Layer 3 of a small transformer language model trained on English Wikipedia (13 layers, counted from 0, width 64).
A neuron's activation on a vector x is SiLU(gate . x) times (in . x), where the dot is the dot product.

Input weights of the MLP neurons that the questions are about. A number n stands for n times 0.011.
n8 gate: -13 -17 76 -2 -39 -36 2 -75 43 11 -32 5 25 -18 17 -2 -1 -8 25 -58 -21 -14 -41 19 32 13 1 -13 -23 28 59 10 -1 -12 14 -15 -22 -6 -46 -31 -30 13 -12 -59 17 61 -21 3 26 26 -5 12 -19 -25 2 -18 -15 -17 47 57 13 -21 -69 49
n9 gate: -38 -26 -9 8 14 -49 -21 -19 -55 9 -12 5 -29 38 11 4 -24 -18 26 3 10 -22 -7 33 11 8 -23 27 24 -19 9 2 51 34 -19 -35 0 50 0 -32 -10 -44 -16 9 -7 37 -24 39 -4 6 57 -10 0 -3 15 -22 -57 17 6 30 -31 -33 17 -3
n13 gate: 0 29 16 28 -29 -7 -9 16 1 -54 -37 -9 14 22 41 -49 -29 -29 -15 18 -22 -17 -16 21 -3 38 30 -6 -35 15 -7 7 7 -15 -4 -14 2 16 -12 -48 37 51 -29 13 -19 -31 26 -7 -10 44 -48 7 -32 -22 17 4 11 -30 -20 26 40 -35 -8 31
n24 gate: 14 -51 -35 -13 6 28 -17 -24 -20 6 -50 -20 5 -39 -12 -22 -26 -2 -13 -55 -2 -8 -3 7 -2 -16 40 15 58 -17 3 5 12 5 -26 18 -82 -61 20 32 4 -61 4 7 4 -33 30 69 25 19 -19 -5 -55 -15 -18 -23 -5 -14 -53 -17 71 -22 -4 0
n29 gate: -11 10 11 10 0 -63 -9 45 21 -32 -39 -25 -17 50 56 -24 -15 -63 40 40 64 27 -34 25 -48 -31 6 -32 -46 7 -34 3 -35 9 26 21 5 -40 24 4 -1 14 21 -4 -23 11 -28 32 -4 -22 25 37 -6 -30 45 -14 -49 -6 26 -17 -36 -18 57 8
n44 gate: -17 -1 47 27 6 -18 -7 1 -17 11 -19 -4 5 31 4 15 12 -21 -27 -46 2 -2 40 -60 -6 26 -6 12 12 4 18 -60 14 -15 -15 -16 -19 -34 47 1 -32 10 32 -26 -22 37 -3 -13 -30 25 14 -36 71 -23 -11 12 -19 22 49 -30 6 -14 31 8
n45 gate: 6 -3 -9 66 19 -5 1 -9 19 38 14 17 29 13 33 24 35 -22 37 -34 47 44 11 33 -39 31 -17 -45 -17 18 -21 -2 -24 -49 32 -42 -8 8 -48 36 -15 35 -28 -10 -13 -5 0 13 -23 25 -33 -32 -25 -12 -25 15 -30 43 -31 5 86 -4 -5 31
n70 gate: -33 12 36 4 -13 -27 13 8 11 -36 -22 23 -18 32 -8 10 17 8 17 -86 -17 31 -24 36 4 1 45 -5 47 12 19 -11 -4 -7 29 -52 -36 51 -13 21 -37 25 -13 31 5 16 1 64 -21 -14 -7 21 -34 7 -33 11 -3 12 -15 3 13 12 62 14
n76 gate: -19 -23 15 -6 27 -53 6 5 19 -14 -34 26 -42 -30 13 19 6 19 -23 -18 -25 -17 -46 53 53 -17 17 45 -10 6 1 23 -31 15 -21 29 -28 7 -29 4 1 -36 0 -12 -25 14 -13 15 -71 23 -14 28 -57 -36 24 10 -32 48 -39 -25 -4 -27 -9 -20
n78 gate: 14 -30 5 21 4 3 -11 -27 -6 -33 -12 9 -35 -51 9 -10 -36 11 -16 14 31 -39 16 26 15 32 -3 -18 13 15 14 0 5 53 17 25 27 4 42 9 -12 -33 -16 66 -39 49 -15 -4 -38 20 -14 -28 -13 17 -11 12 -33 36 -23 -4 29 -32 60 1
n99 gate: -3 -30 37 25 28 -38 -11 -74 4 -18 11 3 17 -6 64 3 -53 14 -7 -42 17 -29 -19 26 -32 38 -11 55 13 12 -36 -15 22 -45 22 -59 -1 6 50 -15 -11 40 9 9 7 37 3 0 12 16 23 35 30 24 -21 22 -29 18 -2 32 44 13 -9 28
n110 gate: -7 11 -7 -2 38 19 -7 32 -14 15 -49 36 46 9 2 -1 28 9 -6 -26 6 36 -5 18 60 17 -15 1 26 8 5 -22 -6 0 -17 -28 16 33 40 -20 -28 19 3 34 -61 30 35 46 -18 -13 2 -3 -35 21 -10 18 -16 5 8 -35 34 -19 18 27
n114 gate: 24 28 -52 18 -11 41 6 -18 -32 -7 28 2 -6 -14 27 -41 -29 45 51 -8 30 41 8 3 -20 32 28 -26 25 -11 -18 -14 -4 -45 28 -3 -3 -56 12 11 -21 44 -29 0 12 -3 15 -3 -25 -5 14 48 2 -33 -18 -4 0 6 -28 -32 0 7 -33 -80
n141 gate: -8 20 -6 38 7 21 39 29 7 28 -10 -29 0 -16 -11 -27 -12 22 7 15 -49 -32 -26 14 -3 -31 -38 -15 -24 -32 -32 -15 -36 -36 -7 56 -41 20 47 -25 38 41 -3 -14 13 28 25 -20 -28 -14 0 33 26 35 14 -19 -15 -13 42 -23 -3 -2 -35 -42
n153 gate: -47 -73 -27 34 16 -68 36 16 -13 -17 7 -2 22 20 -13 -14 38 -5 3 49 4 -28 12 35 20 -16 24 15 -18 49 24 -24 40 4 -1 -21 -40 -7 26 22 -2 -37 -32 -20 0 52 11 16 -26 45 -29 -7 -28 -48 13 -15 10 -8 16 9 73 47 -14 8
n154 gate: -7 -2 14 25 -46 -30 -9 -10 19 37 -5 -48 2 -12 21 -21 -6 -3 43 29 24 21 1 -4 -10 20 -11 -11 39 -18 -12 -9 -2 -18 -34 47 22 -32 -25 41 -39 -21 -10 16 -35 7 20 -26 3 -18 -35 37 -22 -28 20 -23 8 2 21 0 -18 -45 -11 -36
n155 gate: 2 17 31 55 20 -60 -23 -6 -1 31 43 -14 -19 -19 0 10 -22 -5 -1 -20 -18 32 11 19 -37 55 70 48 22 29 1 -61 5 -17 56 -75 -15 9 13 -3 -32 -10 3 2 80 16 -14 -17 19 20 16 14 1 8 -4 -10 11 1 -31 26 -31 0 13 5
n161 gate: -55 -48 4 24 -1 -51 21 -22 55 16 -32 10 -40 9 -27 -13 2 -50 -22 -8 -11 -16 10 -26 44 -18 -10 -17 7 19 -27 -28 39 -1 -24 22 37 9 10 36 -35 30 0 -28 -26 -28 -14 -2 9 52 -25 6 -20 0 10 15 17 9 -1 -55 -66 -29 20 -15
n163 gate: -2 -7 4 35 41 -4 -66 -3 -38 -57 1 19 11 -15 60 -42 5 -11 39 17 14 -18 -43 29 25 -25 -41 1 -59 -25 10 -6 -18 -14 -26 8 28 -15 30 -13 -20 14 -18 19 -9 82 -41 51 7 12 45 16 13 32 -29 -22 -15 -5 -31 1 0 20 -9 10
n177 gate: -5 24 28 5 -28 -21 -15 0 -18 50 0 -42 10 35 -9 -45 1 14 0 -4 -33 -21 15 -5 38 27 18 12 -52 -49 -6 30 -33 -8 -4 32 -24 -6 25 -54 22 23 6 -2 12 19 -2 12 -6 -39 -5 30 -27 -8 38 -35 -31 -11 -44 17 -1 -2 -52 -35
n182 gate: -11 -1 31 12 -10 -44 9 -5 38 34 4 -28 52 -29 25 30 20 -28 11 -12 -25 -43 -3 38 23 -9 -8 -13 19 -39 37 -9 6 95 4 -6 -7 -12 21 -11 41 -19 -18 0 -16 0 64 -18 33 1 11 -1 -27 -30 -31 33 45 -62 -38 -25 -3 -22 38 1
n189 gate: -33 17 -25 19 24 -56 -27 -49 16 49 21 -44 -11 -13 14 13 49 -5 -41 7 -21 -6 -64 26 57 -3 -20 -3 1 -14 15 -6 5 3 14 -80 -14 -33 4 9 -21 -12 11 -10 -5 33 5 -22 -2 -29 -11 -18 -31 -31 -35 17 -3 52 -9 -15 -6 -46 -27 -42
n191 gate: -15 29 -15 37 35 -8 35 24 27 -30 34 -11 -7 38 18 -62 31 -21 11 -33 24 -35 27 6 -42 6 -17 -13 -4 35 21 6 23 -14 38 -31 -21 9 33 -15 26 -31 -17 43 12 -4 26 -40 32 51 -4 36 -24 -21 -56 -25 -13 23 -30 25 -53 -19 -48 -62
n8 in: -10 17 7 -42 -35 7 46 -12 1 13 -59 -5 28 26 -39 -47 -38 10 -50 -37 -37 -62 -2 -11 4 3 -17 -10 -4 11 -38 45 36 -26 -20 -2 3 -5 -12 -3 -11 8 -47 32 -28 4 13 -27 37 -19 -79 -24 -44 -3 40 -3 -21 69 15 -34 -2 -40 14 -43
n9 in: -7 17 -9 8 -35 -13 -16 -20 -5 -46 -47 8 5 -26 11 6 6 -37 -35 -33 23 -30 -15 -6 -31 -28 22 22 54 -5 -9 -10 23 65 17 -62 -10 -31 -31 24 20 -28 -42 -13 -11 12 -9 -24 -14 3 9 -15 -31 -20 -35 28 -32 22 2 -7 19 7 -4 -17
n13 in: 63 13 -3 20 -19 10 8 19 -2 11 -35 -19 9 52 30 19 -2 33 35 -8 -27 -7 15 -41 29 -27 5 -16 -23 -2 40 26 3 26 6 -20 -38 17 -28 0 5 24 -4 48 51 -32 -13 -10 0 0 26 13 -25 19 -29 -28 6 -33 7 8 -23 28 4 -48
n24 in: 37 -54 -16 28 -1 27 -23 -6 10 -25 3 -45 -14 -22 -23 -17 -42 60 21 -10 -32 43 -13 -18 -12 -25 28 -8 25 12 10 3 -37 -1 -56 -49 -28 -31 20 9 12 -14 -57 1 13 31 -56 14 -46 12 45 -27 -4 22 -22 33 36 12 -23 23 59 35 -8 13
n29 in: -85 5 25 -10 -17 7 -19 13 1 -6 4 6 -8 -29 6 8 24 3 -22 19 31 25 7 8 42 20 -15 17 -26 19 -44 -17 -42 -10 29 27 -23 21 6 -12 -9 15 18 21 25 42 11 68 -34 81 15 -18 39 29 19 -1 9 6 0 -3 32 34 -3 -50
n44 in: 7 -8 -9 -24 35 -10 -34 1 -6 -4 -31 -9 63 30 27 -10 -2 10 1 -26 2 -12 -19 3 -27 -1 -20 0 44 36 32 19 24 17 9 -63 7 81 -8 0 -25 -4 37 11 5 32 15 -4 -8 25 -5 21 46 32 -8 34 8 -17 13 10 -24 -13 -22 1
n45 in: -33 -11 -14 -18 -9 -16 -25 27 -24 -30 -17 6 38 22 -2 5 -41 42 14 47 5 -12 17 31 14 -23 -24 6 30 -21 -18 -54 77 70 -13 -7 35 14 31 17 -4 46 -4 -9 -1 -47 23 -39 32 -45 49 16 -4 2 -2 -13 8 -42 -26 -30 -2 25 20 24
n70 in: -14 3 -39 -10 -51 -14 30 -31 9 -15 41 0 -44 29 -34 21 -20 -41 -20 -4 -17 43 -27 -5 27 -5 0 25 28 8 21 -21 15 36 1 19 -29 23 -22 -2 -22 71 32 6 -38 2 -12 6 -45 -7 -22 8 19 58 -17 13 -4 -53 20 35 -44 9 15 -19
n76 in: 30 34 25 -1 3 30 10 27 17 -65 -27 -32 -32 7 11 25 -33 -35 4 -35 12 -6 -38 3 -14 19 -36 41 16 27 -25 11 15 24 17 2 -33 5 -46 -12 12 16 2 -16 -33 -26 23 52 -4 36 30 43 -50 -16 -2 20 6 2 23 30 -12 -12 -4 -2
n78 in: 36 9 -27 13 -16 19 10 4 35 -29 -32 -5 17 12 31 53 -63 12 -31 10 -3 5 18 26 10 -15 -1 -15 -14 -25 18 -5 -3 13 -14 -32 1 34 -1 48 4 29 3 54 -37 44 -24 -3 15 50 -58 -3 -23 11 -13 1 -20 -1 -19 -1 -56 -31 -1 23
n99 in: 29 -11 11 0 12 3 -23 33 22 -3 22 -29 -39 9 -11 12 -80 13 24 44 43 -45 -35 7 6 -47 -15 -44 15 -4 -24 -7 20 -29 34 -30 -22 -3 23 20 -15 5 19 44 35 24 38 14 0 28 -7 18 1 -14 12 -42 13 -27 -23 37 29 28 25 -15
n110 in: 2 -12 -10 15 -39 4 37 24 -14 10 31 -5 0 -11 -38 -18 26 5 -42 41 -50 32 -8 -10 7 -7 12 -10 -35 11 44 -5 -17 34 26 -47 -10 21 -19 16 -6 -4 25 56 2 52 -9 10 -9 -40 -8 14 -14 1 -6 -35 18 -19 -1 -14 -4 -16 -34 -16
n114 in: 6 65 -34 14 -42 18 8 14 -4 -8 11 1 10 -31 5 -45 -52 33 48 -7 8 6 -7 32 -11 46 38 -19 23 -10 6 9 -39 3 13 -44 -20 -50 12 10 -20 46 -39 -24 31 -2 7 33 -23 26 -9 61 4 -23 -6 -21 24 -28 -5 -14 12 -15 -43 -50
n141 in: 20 -3 -12 -11 -24 -11 11 23 -27 62 -39 -37 -43 10 -31 34 27 5 35 -2 21 -27 -29 -9 -30 -18 10 -34 -13 -34 -8 14 -24 -37 18 29 10 11 -5 12 -11 -17 50 -24 24 -60 -17 -49 41 30 2 -13 19 5 -21 1 -8 17 5 14 0 -26 -41 -12
n153 in: 6 9 5 12 32 2 7 -4 12 4 -29 -10 2 18 -2 -20 -11 20 20 8 45 -4 -8 46 23 33 -31 -10 -6 -20 54 30 21 -5 68 -35 33 3 -41 7 17 -20 -20 12 -3 -7 -79 52 20 -24 1 17 -6 40 -27 13 -20 -14 10 -6 -29 11 -31 26
n154 in: 3 -36 -7 37 -25 8 15 -21 -2 23 41 -1 30 7 -43 -43 21 3 4 27 32 15 -3 8 1 -37 -27 25 -52 -29 14 -8 40 -38 -16 7 31 -21 -6 28 -40 -8 -16 22 -19 -36 -26 -18 20 -54 -33 6 -6 -3 2 -16 -12 19 -19 -18 -1 0 18 -2
n155 in: -14 -38 34 27 -9 44 -27 -25 9 11 -12 9 2 -50 42 75 21 -16 6 -22 10 4 21 -51 -42 8 -26 3 39 -20 32 18 -39 60 1 -1 33 -17 14 -40 41 52 0 1 -16 -39 14 -40 1 0 13 21 8 45 18 52 -9 -16 6 -21 24 -15 1 52
n161 in: 40 24 11 12 32 17 -36 48 1 9 22 8 7 32 12 14 -6 57 6 21 26 49 -13 -8 -16 0 -22 -13 1 7 14 -11 6 -61 12 62 9 -53 25 -49 -6 -24 20 1 13 -13 27 13 -45 4 -28 -1 -18 26 1 -45 -11 36 4 -45 26 -18 18 35
n163 in: -27 -31 -5 16 10 23 -46 19 -31 -19 23 33 -2 -1 17 2 26 -15 -17 21 -11 -7 8 11 4 46 29 -3 -53 -11 15 -8 27 26 -64 12 -1 -21 24 11 -22 31 12 -6 11 17 -22 7 -45 17 57 29 -51 -22 -14 -26 -19 -8 -65 -4 8 80 -70 0
n177 in: -24 4 30 27 -53 -15 0 17 16 32 -30 -75 11 24 -19 -16 44 -5 19 -34 -43 3 -14 31 34 20 9 23 -18 -15 8 -18 6 25 2 24 -7 8 15 -17 26 -17 0 10 -1 29 29 13 21 -54 -36 -2 -51 -35 -20 -55 -21 21 -10 -6 13 -25 -31 -6
n182 in: -33 0 12 -20 -11 17 26 24 0 9 -40 7 11 -30 8 -30 16 -33 13 8 33 31 -19 5 -28 30 25 9 51 -46 12 30 -2 87 3 9 -3 -17 4 -52 54 31 -2 -23 -7 9 47 13 -4 11 -18 8 3 -1 -36 4 -19 -33 -27 -13 54 -10 40 -10
n189 in: -14 57 16 10 1 -32 -39 13 -14 1 -52 -2 -26 16 0 40 36 5 32 -7 -43 -58 3 20 13 -13 -32 2 -40 17 -63 36 -6 2 -24 32 -13 19 -18 -19 4 17 10 31 34 24 0 -28 7 -38 14 -27 28 12 31 58 35 -8 -37 -31 -1 -33 8 39
n191 in: 40 10 26 -68 4 -26 21 -24 7 35 -8 16 40 -6 -7 71 6 19 -40 53 50 -19 10 -4 35 -26 13 9 -4 -4 19 5 56 6 10 7 -11 32 4 28 -13 69 -49 -11 -18 5 35 -11 8 11 38 -23 -14 48 -14 8 12 15 -13 -37 5 39 24 29

Each question shows a token from some text and the vector x that enters the MLP there. A number n stands for n times 0.024.

"0": 15 -6 -17 -41 4 13 11 14 9 -43 13 -23 15 -12 -31 44 11 -18 10 -10 13 4 17 11 -4 26 -19 10 25 -2 29 24 0 -12 25 25 -32 26 -33 7 -5 3 -4 -27 33 -20 -7 -21 20 16 -15 -8 18 -1 23 19 -13 -27 8 37 -11 2 47 -24
The most active neuron and its activation: n70, at about 0.59

",": -15 -16 -41 -36 14 -8 28 -24 9 17 46 -30 -1 2 -19 6 16 16 -41 30 25 -10 -19 3 1 1 1 -9 11 -18 33 20 21 -3 22 -27 -6 -19 -6 -36 27 -34 -23 -3 17 8 6 23 -3 1 -6 -9 -6 5 8 -8 20 26 17 -20 -22 -2 -14 5
The neuron with the highest activation: n153

"ort": 54 10 -29 -26 -31 25 -13 9 -9 15 -35 -1 -20 -23 -5 -29 -22 13 5 -6 -20 -5 16 1 28 16 -31 41 -5 3 -8 12 6 -7 -45 -18 16 -7 -41 -42 27 7 35 18 0 8 -19 -37 19 24 -12 -26 -7 -8 -21 19 -2 -27 16 -3 12 5 -6 5
The neuron with the highest activation: n13

" Te": 32 5 -14 -15 14 18 19 9 2 1 -4 3 -4 45 -8 22 12 -21 -33 -2 -44 32 12 4 -21 -4 -33 -25 10 -20 13 -8 3 3 9 -16 -16 7 -22 5 -29 -16 -16 36 8 1 0 -17 13 -6 12 22 36 -35 17 31 15 -19 -44 -35 18 27 -17 2
The neuron with the highest activation: n29

"2": -4 2 -33 -31 7 16 -9 27 16 -42 8 -3 8 7 -14 13 25 -8 -13 -9 18 12 10 14 9 12 -16 25 20 -34 46 32 10 -1 13 13 -25 4 38 7 35 10 21 4 6 1 -13 -34 17 -6 -9 8 26 -7 14 -10 -14 -19 2 3 18 -11 21 -29
The neuron with the highest activation: n182

"arm": 41 9 -15 6 -30 21 8 18 -3 -14 -2 -8 -10 -12 7 -11 -35 -11 -16 6 -7 -17 -1 -41 66 -15 -20 -16 7 31 8 23 0 -9 -20 -15 25 24 -29 -10 3 17 4 -1 25 33 -12 -16 -11 29 -58 35 10 1 -6 5 -3 -13 3 3 -5 5 -8 23
Which three neurons fire most, strongest first? n13, n8, n78

" final": 19 11 -46 -10 -2 -10 34 45 -16 -7 -27 34 3 -22 -6 17 1 -2 6 -14 4 8 16 15 -2 -10 -13 -7 19 13 16 -5 -3 -11 -5 8 45 -8 8 22 -38 2 7 -36 -5 -6 6 -31 49 24 -6 2 15 -4 -12 -16 30 14 21 -24 16 20 0 11
The neuron with the highest activation: n161

" P": -6 33 -29 -54 -1 -3 -11 6 11 3 14 -11 2 20 23 4 -14 15 -22 -17 -3 26 1 9 -26 14 -37 6 -3 -52 18 2 -4 31 -3 9 4 10 -42 -7 -23 -5 0 32 1 40 -29 6 15 10 13 1 30 -18 22 14 40 0 -20 -12 8 16 6 22
The most active neuron and its activation: n141, at about 0.27

" -": 7 -2 -14 -19 15 -7 36 -1 2 13 7 -2 -6 28 -3 -7 3 3 -31 24 6 1 53 17 -26 -5 -18 2 26 -20 7 28 -15 -8 17 5 10 -2 -9 -19 51 -42 15 0 16 12 -2 8 -16 16 -1 -9 40 -1 7 1 44 34 20 15 -12 -13 0 23
The most active neuron and its activation: n163, at about 0.65

"ina": 20 3 -15 12 -36 -7 -15 -4 -5 21 0 12 0 -16 -19 6 18 7 -3 -3 13 -23 48 0 -30 -18 1 24 41 42 -14 25 17 -41 12 10 -9 15 -9 -37 21 24 27 -16 49 3 8 46 -17 -22 12 2 18 14 8 6 9 -7 1 -3 -21 40 -18 24
The neuron with the highest activation: n155

"5": 26 -16 4 -2 -21 -3 13 24 -13 -28 23 -19 6 -15 0 26 14 18 -11 -13 19 8 15 5 30 22 -21 -4 20 -8 32 26 4 -17 18 -18 1 6 5 -4 45 6 8 -25 6 7 -18 -21 42 -10 -4 -10 9 2 23 -1 -5 -18 4 28 -6 2 39 -48
Which three neurons fire most, strongest first? n163, n182, n161

" infl": 17 -2 -11 -8 8 45 19 -1 6 -16 -16 -15 -7 29 -1 -34 9 7 -2 -28 11 19 9 -27 46 1 -52 30 11 6 6 -15 -15 -10 5 -28 28 -10 -42 46 2 -8 -20 18 -23 -10 7 11 28 -2 7 33 -46 0 48 20 -12 -9 -29 -17 4 -12 17 10
Which three neurons fire most, strongest first? n154, n76, n110

"s": 6 11 -5 -25 0 19 5 -22 -18 25 24 3 -14 31 -7 3 -2 27 -16 -16 -15 19 -11 5 1 32 -35 14 4 -33 14 17 8 34 -14 25 -12 -24 11 22 20 -11 21 -11 -28 -6 -4 8 -14 24 -10 24 -15 9 12 3 -4 7 3 26 3 69 4 18
The neuron with the highest activation: n189

"ed": 45 20 -23 -47 -15 -19 -18 7 -18 2 40 17 -35 13 12 -1 -19 13 5 4 -13 11 0 -16 21 35 -25 3 6 -7 41 12 30 -6 10 25 10 -25 -14 5 22 6 -25 -18 -26 -9 16 -24 3 1 11 1 -26 -1 -14 -12 -23 -19 35 -16 -33 29 3 13
The neuron with the highest activation: n29

"ase": 9 2 -32 -3 2 0 24 19 1 23 -18 -18 2 3 2 -5 -5 -32 2 21 -5 -2 0 6 27 -29 -33 -17 23 28 22 7 -5 -32 1 -8 -13 4 7 -63 24 -8 -3 -42 -24 0 6 -28 -28 7 -29 31 5 -2 -4 -15 42 -2 7 -4 10 45 -14 21
The neuron with the highest activation: n141

" not": -47 -30 -41 -39 25 -38 29 2 6 -32 9 5 -15 -8 7 28 7 -4 -20 -38 -18 37 -35 -2 36 -11 -14 -1 9 -7 -29 -1 11 -11 5 -4 5 -9 22 21 11 13 0 -42 -15 -8 7 8 13 9 2 23 -10 14 13 -28 18 -12 -12 -19 25 21 3 -6
The neuron with the highest activation: n70

" to": 10 -13 -39 -7 -12 1 10 12 -17 -7 44 -11 8 24 -12 24 8 21 -25 -48 -3 -4 -18 -17 -12 22 9 0 -15 -18 -15 16 2 0 -34 6 8 -37 2 -38 19 1 -37 -15 0 13 -4 -27 -10 -6 0 -15 15 25 5 11 12 -38 3 -20 -18 -9 -19 41
The most active neuron and its activation: n29, at about 0.5

"im": 32 -34 23 -23 -3 10 8 35 -28 -2 4 -12 -29 0 -2 -9 5 -16 -24 28 6 0 18 -35 30 20 -9 58 -20 -20 20 25 11 -7 26 -7 30 -15 -18 -3 5 17 -2 -6 3 27 7 13 9 29 -25 -8 13 0 5 27 0 -24 9 0 -17 33 4 28
Which two neurons fire most, strongest first? n153, n114

"x": 14 15 -6 -8 10 19 -7 -13 -28 -18 51 3 -9 16 -31 23 -23 1 10 21 -21 9 -15 8 1 3 -1 17 -8 -27 11 22 -17 40 6 -2 -2 -16 33 4 50 -12 -8 -2 -36 9 -1 -17 -1 19 -5 -15 5 -13 13 20 16 -7 -23 -5 4 50 3 10
The neuron with the highest activation: n182

"1": 0 16 -30 -35 -6 17 -12 0 7 -43 -2 -5 12 16 -5 46 8 -1 2 11 20 15 46 15 15 29 11 19 3 -22 41 18 10 4 -8 7 -7 -1 1 9 34 7 2 -5 -20 19 -21 -17 23 -23 -18 5 20 -7 23 12 0 -12 -7 6 17 -18 28 -39
The neuron with the highest activation: n78

" all": 22 -3 -34 -26 -7 -15 30 29 -4 -11 11 -7 -27 19 -10 -19 -5 -1 -35 -33 -13 -19 -6 1 37 -26 8 -25 13 30 9 -5 -7 36 -41 -25 -1 -5 9 54 -29 -19 -28 -13 18 8 -8 1 20 -33 -3 4 -12 -9 29 1 44 -7 9 -28 13 8 -23 6
The most active neuron and its activation: n24, at about 3.5

"eal": 6 9 -31 13 -10 66 11 4 0 1 -47 23 -12 -30 -12 10 -5 -24 21 -34 10 -9 22 -30 13 1 -35 19 35 8 5 10 11 -5 -15 -26 20 17 3 -8 21 5 -4 -1 -1 24 -11 -14 19 3 -39 19 -23 -4 -6 19 9 -31 31 2 -22 4 -20 36
The most active neuron and its activation: n8, at about 1.2

"n": 7 11 -14 -33 -15 1 -24 2 -9 -27 23 -8 -7 -16 -35 7 -12 -7 -3 5 7 24 29 -3 52 -41 -11 34 37 -13 19 26 -4 14 20 23 13 -21 -23 0 17 11 7 2 14 11 0 44 -36 -14 -24 -28 -4 4 -9 1 5 -1 -26 -6 4 49 25 19
The neuron with the highest activation: n70

"p": 25 18 -12 -34 -1 4 7 -14 -4 -6 34 -20 -20 32 9 -30 11 0 -11 -32 -14 7 -29 -38 17 2 -7 28 26 -49 13 32 -12 18 -19 33 14 8 -23 -5 2 9 12 25 0 9 -21 2 11 29 -19 12 -19 -8 17 14 -6 -23 12 -8 3 35 7 12
The most active neuron and its activation: n45, at about 0.3

" ident": 4 -17 -32 -44 -1 6 0 -6 -18 -25 11 4 10 -3 -34 -7 -2 35 20 16 -22 16 -23 4 21 10 -16 16 -1 53 -37 -12 -10 33 14 -16 39 -21 -2 -22 -3 12 -11 -17 -45 -7 -19 26 1 -19 -2 18 -29 3 3 -17 18 -33 -53 -18 27 -18 -7 -4
Which two neurons fire most, strongest first? n110, n114

" Film": 38 -6 -9 -28 -5 40 -2 6 12 26 -40 -2 33 -35 -8 -5 2 -11 0 13 -2 15 -12 10 4 -18 -29 -6 18 26 -3 -7 27 -29 29 -37 19 -19 -13 -20 18 -2 -7 -15 -62 -16 -1 -22 14 14 18 33 32 -18 12 12 1 0 -32 -10 33 -8 21 46
Which two neurons fire most, strongest first? n45, n182

" iss": 1 1 -29 -15 51 43 10 11 -2 -31 -22 17 0 -10 -21 -31 6 -51 13 2 5 13 0 -5 -20 18 -63 28 19 5 21 -2 -3 19 -6 1 32 -14 -14 25 -9 -18 -35 0 -29 -37 9 -16 27 11 14 29 -30 9 2 20 -4 -10 -5 -4 -20 -7 5 19
The neuron with the highest activation: n99

" of": 32 -2 -44 -38 -45 -18 5 14 2 -16 37 1 20 27 -10 38 12 33 -27 -23 17 -26 -4 6 16 14 6 -28 -4 -3 0 8 -2 0 -3 -19 -9 -20 -19 -21 -7 -14 -13 12 2 5 11 -10 -10 -13 24 -8 13 16 7 9 -3 -26 4 -42 -32 20 -16 34
Which two neurons fire most, strongest first? n29, n76

" N": 8 37 -13 -35 47 35 -5 -11 9 -6 -3 -4 -10 10 16 12 -2 -11 -53 28 -5 19 37 -12 -5 -18 -50 -12 -5 -32 -3 -5 -2 -1 37 9 -21 -18 -22 -16 -23 25 8 5 44 43 -12 -35 -3 16 -2 -4 -13 -13 -4 40 41 7 16 -5 -11 -8 14 2
The neuron with the highest activation: n189

" for": 20 -9 -43 -11 -21 -17 31 23 -7 -37 20 -7 15 36 7 34 21 16 -16 -48 -3 -4 33 -2 -14 -7 10 -27 -2 -8 -2 18 -4 -15 -21 2 3 -29 -36 -19 -2 -32 -3 -20 -43 -2 13 -12 12 -9 16 -4 27 12 24 26 -6 0 21 -29 -4 -12 -10 20
The neuron with the highest activation: n99

"ited": 15 0 -45 -17 13 -33 -10 35 -32 10 -1 0 3 -11 15 5 -24 -2 -1 14 -6 2 24 24 29 29 -16 11 27 -2 13 21 17 -8 7 -9 23 -6 2 -12 5 8 -16 -48 -55 -19 0 8 7 10 22 27 -19 6 -29 -11 25 15 27 -1 1 29 1 10
Which two neurons fire most, strongest first? n153, n114

"th": 7 2 -5 -68 -30 33 -8 -35 7 12 6 22 -19 -10 -9 0 0 18 1 0 -17 -2 9 -10 35 14 -22 5 -15 -11 28 31 17 22 -11 29 -5 19 5 -15 28 21 -11 3 37 1 -5 -7 47 -12 -21 2 7 -31 5 -36 20 13 40 2 23 26 -25 3
Which two neurons fire most, strongest first? n8, n177

"er": 26 -4 -17 0 -40 13 13 29 -24 12 24 -8 -18 -1 -11 -26 -7 -16 -22 -8 -3 22 -8 -18 11 6 -32 35 32 -12 21 24 16 -12 16 -1 16 -4 26 -6 23 15 24 2 7 -17 7 5 -15 -14 -13 7 13 11 -20 -3 -37 15 -6 15 -1 54 -21 15
Which two neurons fire most, strongest first? n189, n177

" o": 8 -2 -17 -27 18 6 16 -44 -8 -12 11 -2 -36 5 -8 -5 1 10 -1 5 -7 13 52 -21 -66 37 6 21 -16 -23 18 -16 -37 -8 49 -25 -1 -23 -28 -12 -18 6 14 9 -15 25 7 -19 12 5 1 -12 -3 -8 42 21 12 -18 -41 18 15 8 -29 -3
Which two neurons fire most, strongest first? n155, n114

" Sh": -35 4 16 -22 -2 39 33 -39 28 -11 30 0 5 -17 8 -12 23 18 -49 7 -19 14 23 -1 -10 -24 -57 -8 -20 34 0 1 10 7 3 -9 15 -16 9 3 -5 22 -6 17 38 47 -16 -14 -19 19 -10 22 12 -20 1 3 -1 27 14 19 -3 13 21 16
The most active neuron and its activation: n8, at about 1.5

"3": 7 -16 -7 -9 -17 2 -1 30 9 -34 13 -14 -6 -16 1 17 20 21 -13 -26 17 10 4 14 23 21 -23 10 19 -19 37 34 12 -22 0 -4 -10 0 36 -6 41 14 28 -4 6 2 -10 -35 42 -13 -9 0 29 6 15 -7 -8 -9 0 7 7 -1 25 -45
Which three neurons fire most, strongest first? n182, n141, n163

" Carol": -6 10 -26 6 20 -15 -3 -3 3 -9 5 -25 -12 8 -4 36 22 -4 -31 -13 -36 1 3 -22 15 7 -7 -2 41 43 -32 5 42 1 -26 -30 19 -26 0 11 -3 17 -10 14 74 -4 -5 16 -27 5 4 16 47 -7 -6 -9 -33 -40 20 -1 -4 6 -21 -2
The most active neuron and its activation: n44, at about 2.4

" Tor": 21 -1 2 1 -4 31 28 13 -1 -21 -1 -14 -20 7 -8 -17 3 19 -36 -23 -48 29 -5 4 13 11 -23 21 16 -9 17 -15 15 22 -14 -38 31 17 -24 24 -7 -6 -10 30 -27 35 -16 0 23 22 19 5 20 -41 11 24 1 7 -34 2 -8 18 -11 -10
Which two neurons fire most, strongest first? n110, n78

" Academ": 20 -7 -13 28 21 22 -28 -13 16 14 -28 -23 2 15 -6 22 21 -5 3 21 -16 18 -6 1 30 16 -77 -10 21 -18 14 3 22 -1 -13 -5 3 -20 -17 -52 20 13 -38 1 13 -26 -2 29 33 8 4 35 16 -25 8 8 8 -8 -30 -40 6 -15 8 -4
Which three neurons fire most, strongest first? n182, n189, n161